Layer 5 of a small transformer language model trained on English Wikipedia (10 layers, counted from 0, width 64).
A neuron's activation on a vector x is SiLU(gate . x) times (in . x), where the dot is the dot product.

Input weights of the MLP neurons that the questions are about. A number n stands for (n - 500) times 0.0024.
n43 gate: 576,624,92,556,358,486,406,513,251,331,500,456,321,610,483,414,461,351,532,668,533,626,788,416,721,781,386,575,558,508,310,628,347,604,470,312,364,422,443,432,742,633,249,638,396,379,491,572,682,706,731,445,602,739,445,620,560,605,413,473,567,369,459,352
n124 gate: 496,353,356,421,550,365,401,651,413,718,509,589,309,617,480,365,702,287,600,423,649,573,492,543,459,237,443,712,436,752,488,687,626,508,392,557,361,667,525,627,615,372,608,512,566,197,197,449,372,579,735,536,344,389,647,517,496,221,408,656,328,601,509,418
n143 gate: 381,321,381,628,603,339,347,708,496,726,291,569,480,528,439,449,532,500,547,600,400,775,576,968,593,556,594,271,176,526,513,500,411,387,482,471,384,637,829,827,443,411,696,460,404,612,446,374,372,446,483,452,677,380,518,687,567,491,459,341,820,491,423,319
n226 gate: 596,450,544,522,351,390,514,332,655,399,665,444,356,732,588,548,647,432,610,356,500,412,306,259,443,481,348,385,650,451,565,600,477,650,800,504,490,514,489,557,525,631,462,558,530,251,548,414,538,363,562,521,500,377,514,363,314,754,558,704,354,467,438,418
n231 gate: 346,452,476,607,480,287,496,714,488,380,479,714,619,440,527,660,520,642,613,590,426,566,372,496,622,845,291,380,519,602,466,757,437,358,468,496,577,278,643,615,595,632,521,652,448,717,622,532,555,592,634,617,528,430,649,938,461,570,331,642,463,581,457,453
n248 gate: 522,712,556,512,678,495,608,592,233,523,590,341,545,560,478,88,394,410,419,558,769,190,667,444,513,321,521,312,249,527,453,544,381,270,382,471,614,539,426,621,536,550,467,108,627,571,380,821,519,591,400,704,356,533,504,595,480,345,394,419,222,385,412,563
n250 gate: 313,603,500,692,653,379,269,450,603,449,551,361,489,341,464,410,600,565,616,276,261,544,508,470,512,637,508,500,663,363,601,701,664,529,434,123,377,528,382,541,557,736,289,500,585,491,500,485,679,311,370,412,541,831,290,312,292,448,512,573,504,696,619,622
n43 in: 698,396,287,342,603,355,334,630,358,482,592,587,387,747,813,470,387,333,561,500,431,565,777,463,641,532,321,453,621,391,513,568,202,667,420,377,667,398,282,381,425,559,365,549,371,602,473,606,618,429,637,583,747,807,522,744,577,543,576,212,565,432,352,258
n124 in: 333,500,609,554,643,447,356,478,433,725,477,482,423,574,452,71,875,275,425,630,388,661,605,559,280,366,512,620,509,578,542,679,360,491,420,633,586,598,268,408,597,652,644,576,579,449,590,587,798,100,603,548,452,326,736,731,529,439,392,393,542,604,514,351
n143 in: 301,344,329,645,596,416,564,626,648,718,271,623,417,483,453,527,461,780,596,369,332,842,486,860,557,615,562,292,393,486,428,702,445,442,697,674,398,500,799,813,419,198,585,447,460,656,432,352,169,318,472,308,700,505,307,758,583,430,447,625,669,432,562,339
n226 in: 640,473,593,491,489,484,614,335,649,575,523,392,339,602,553,514,688,399,462,433,359,468,476,324,518,625,307,188,620,536,527,741,393,386,788,616,696,535,667,385,428,400,614,474,367,587,504,339,473,558,448,489,558,545,664,384,437,543,379,473,659,327,352,461
n231 in: 272,577,686,582,425,545,334,454,178,692,624,568,504,602,689,532,278,668,301,423,388,661,430,572,598,616,587,297,556,658,621,230,561,358,529,716,603,278,411,308,484,359,271,612,504,535,387,394,364,533,381,472,467,389,402,521,478,326,450,673,483,714,677,357
n248 in: 432,648,742,560,578,556,562,644,526,291,630,416,457,511,475,422,299,687,604,542,500,303,533,398,572,657,551,637,533,293,682,521,545,221,638,647,409,417,306,164,679,334,379,906,444,365,535,348,651,324,467,614,355,518,555,560,565,694,404,172,630,513,389,419
n250 in: 539,338,536,368,246,552,546,275,478,608,640,379,496,577,547,492,403,392,226,300,597,402,364,205,612,686,364,458,673,355,795,650,176,469,718,328,370,596,602,216,565,755,454,605,484,368,465,589,241,391,370,415,478,769,517,422,523,479,667,550,491,478,682,440

Each question shows a token from some text and the vector x that enters the MLP there. A number n stands for (n - 500) times 0.032.

"i": 453,403,549,702,540,534,527,423,605,504,548,516,478,512,731,500,769,334,560,652,502,416,396,432,377,462,510,435,592,522,391,462,487,548,488,503,594,382,406,380,388,523,445,506,477,526,479,255,356,433,483,522,515,540,563,363,570,548,557,610,432,471,473,474
The most active neuron and its activation: n226, at about 260

"1": 472,472,486,571,413,385,625,548,460,521,415,507,359,528,668,428,667,512,407,474,459,508,435,336,504,602,559,499,307,540,379,648,611,448,395,634,675,451,481,498,283,304,488,563,527,531,414,443,277,455,426,630,513,652,446,538,478,577,558,543,632,412,477,562
The most active neuron and its activation: n143, at about 100

"4": 650,322,502,593,461,423,505,465,512,550,496,458,310,705,705,418,584,404,567,493,513,480,593,337,496,700,520,402,417,516,407,688,469,424,436,527,604,436,543,448,408,476,422,582,402,542,460,394,402,435,451,528,694,717,467,405,499,631,496,373,591,329,456,413
The most active neuron and its activation: n43, at about 630

"9": 719,347,503,489,395,390,337,429,378,569,485,388,384,620,579,508,519,535,439,364,650,405,516,331,578,634,521,469,262,390,254,587,523,540,434,530,579,445,563,394,382,325,442,527,433,505,375,505,402,577,531,661,620,689,468,412,546,603,552,466,553,492,445,504
Which two neurons fire most, strongest first? n43, n226

"\n": 547,477,578,496,393,532,408,571,447,405,201,489,577,468,579,370,504,430,404,444,498,544,423,445,340,708,507,439,311,532,277,490,691,496,553,598,618,560,448,311,329,454,524,509,469,430,239,485,406,538,343,609,587,529,405,421,624,609,504,568,488,502,574,599
The most active neuron and its activation: n124, at about 0.95

" sim": 671,341,506,829,543,455,499,486,439,426,465,592,739,424,538,541,483,625,562,429,644,344,483,369,427,612,617,408,403,642,379,487,572,515,680,522,572,513,589,406,396,448,536,529,512,557,460,421,503,669,235,449,558,636,662,595,497,704,481,669,510,610,513,467
The most active neuron and its activation: n231, at about 77

"h": 585,471,722,701,592,539,518,443,615,516,316,526,586,653,617,571,764,322,541,574,601,503,424,394,523,559,652,532,333,461,359,494,371,738,532,492,715,370,643,416,426,458,374,427,345,452,477,316,524,460,544,580,544,550,536,491,536,566,633,752,507,589,402,539
The neuron with the highest activation: n226

" initially": 442,501,560,746,384,311,690,639,457,317,339,466,370,399,602,567,523,507,504,407,540,343,373,465,492,578,541,350,278,458,348,469,554,407,659,493,680,574,327,383,353,410,531,492,365,591,303,318,534,507,363,525,543,568,533,549,640,606,581,464,487,421,469,563
The neuron with the highest activation: n248

" in": 552,502,496,577,497,372,607,618,530,544,503,392,244,300,535,314,674,411,452,395,458,409,568,536,449,558,544,402,272,554,326,550,598,471,578,513,585,697,428,357,291,370,533,533,351,399,372,347,515,505,375,595,490,439,534,485,552,578,539,471,498,528,471,463
Which two neurons fire most, strongest first? n124, n143

" ": 551,295,499,599,340,505,535,555,359,472,469,415,641,529,800,514,558,375,596,496,540,433,582,477,621,534,350,387,372,646,422,592,307,478,534,628,601,417,422,383,357,449,503,518,356,382,532,503,439,486,516,545,503,639,534,482,577,623,348,644,459,440,508,390
The most active neuron and its activation: n43, at about 310

"o": 446,446,493,711,615,479,578,548,338,474,490,503,639,355,556,538,715,424,385,482,507,348,431,449,448,562,371,369,401,441,375,599,637,578,680,527,644,352,480,243,481,403,360,526,441,599,452,513,546,459,481,465,637,597,474,494,520,613,603,638,487,613,393,457
The neuron with the highest activation: n231

"s": 538,523,537,643,488,394,548,533,485,429,375,480,273,320,616,388,632,390,542,547,553,524,467,316,507,737,373,455,329,539,318,428,534,391,616,516,637,558,495,400,373,393,440,469,445,637,361,466,548,443,362,523,494,454,445,616,511,641,428,630,512,573,522,531
The three highest activations, in order: n231, n226, n248

"off": 621,533,531,799,428,408,574,393,448,531,321,527,562,463,549,428,575,447,576,428,608,411,526,219,534,607,553,512,513,537,446,609,554,452,704,365,595,506,468,497,387,412,443,409,455,579,441,447,394,425,376,736,647,724,586,609,504,540,573,614,340,528,551,635
The most active neuron and its activation: n250, at about 140

"ad": 564,440,559,756,609,471,517,387,536,541,489,462,584,475,611,491,740,483,460,622,616,404,369,361,439,514,662,558,521,456,364,545,483,460,548,451,656,383,489,410,376,538,359,475,592,464,563,318,340,460,501,559,525,476,568,453,393,599,723,741,463,441,471,635
The neuron with the highest activation: n226

"-": 623,289,500,544,390,434,467,502,479,542,415,477,507,777,764,546,488,506,544,514,599,470,370,481,593,695,507,474,237,466,347,497,687,541,551,521,481,494,470,441,440,439,473,389,379,444,486,437,456,555,573,579,733,571,503,453,565,724,533,421,399,526,409,588
The three highest activations, in order: n43, n226, n143

"b": 479,326,572,677,519,516,514,542,554,621,404,560,451,284,693,490,498,528,488,535,695,271,508,347,568,489,645,394,344,535,359,628,483,648,557,459,577,549,442,508,322,563,422,447,434,574,582,424,372,401,407,377,663,651,579,379,451,586,643,708,553,439,482,612
The neuron with the highest activation: n250

"ixed": 658,557,442,650,391,461,573,509,473,510,355,452,348,394,662,570,661,367,448,507,639,417,505,363,341,717,521,399,415,461,324,560,482,307,589,341,858,573,397,388,303,533,452,517,348,546,477,386,396,439,402,566,766,613,619,592,565,506,557,554,484,503,405,399
The neuron with the highest activation: n43

"0": 461,442,388,506,529,336,420,501,486,512,665,470,307,432,632,497,509,545,516,427,591,474,483,316,681,777,539,478,350,457,349,610,567,627,485,604,518,496,440,496,390,444,483,588,520,531,492,463,339,664,521,459,625,606,580,459,563,551,578,523,485,479,450,633
The neuron with the highest activation: n43

" throughout": 628,356,410,709,510,406,600,496,541,491,440,391,377,303,528,426,822,446,474,413,564,437,591,500,360,680,600,446,216,579,311,625,611,398,514,478,690,706,452,566,263,322,539,445,384,420,361,327,456,475,367,591,533,546,534,545,579,567,507,451,542,432,523,487
The most active neuron and its activation: n143, at about 380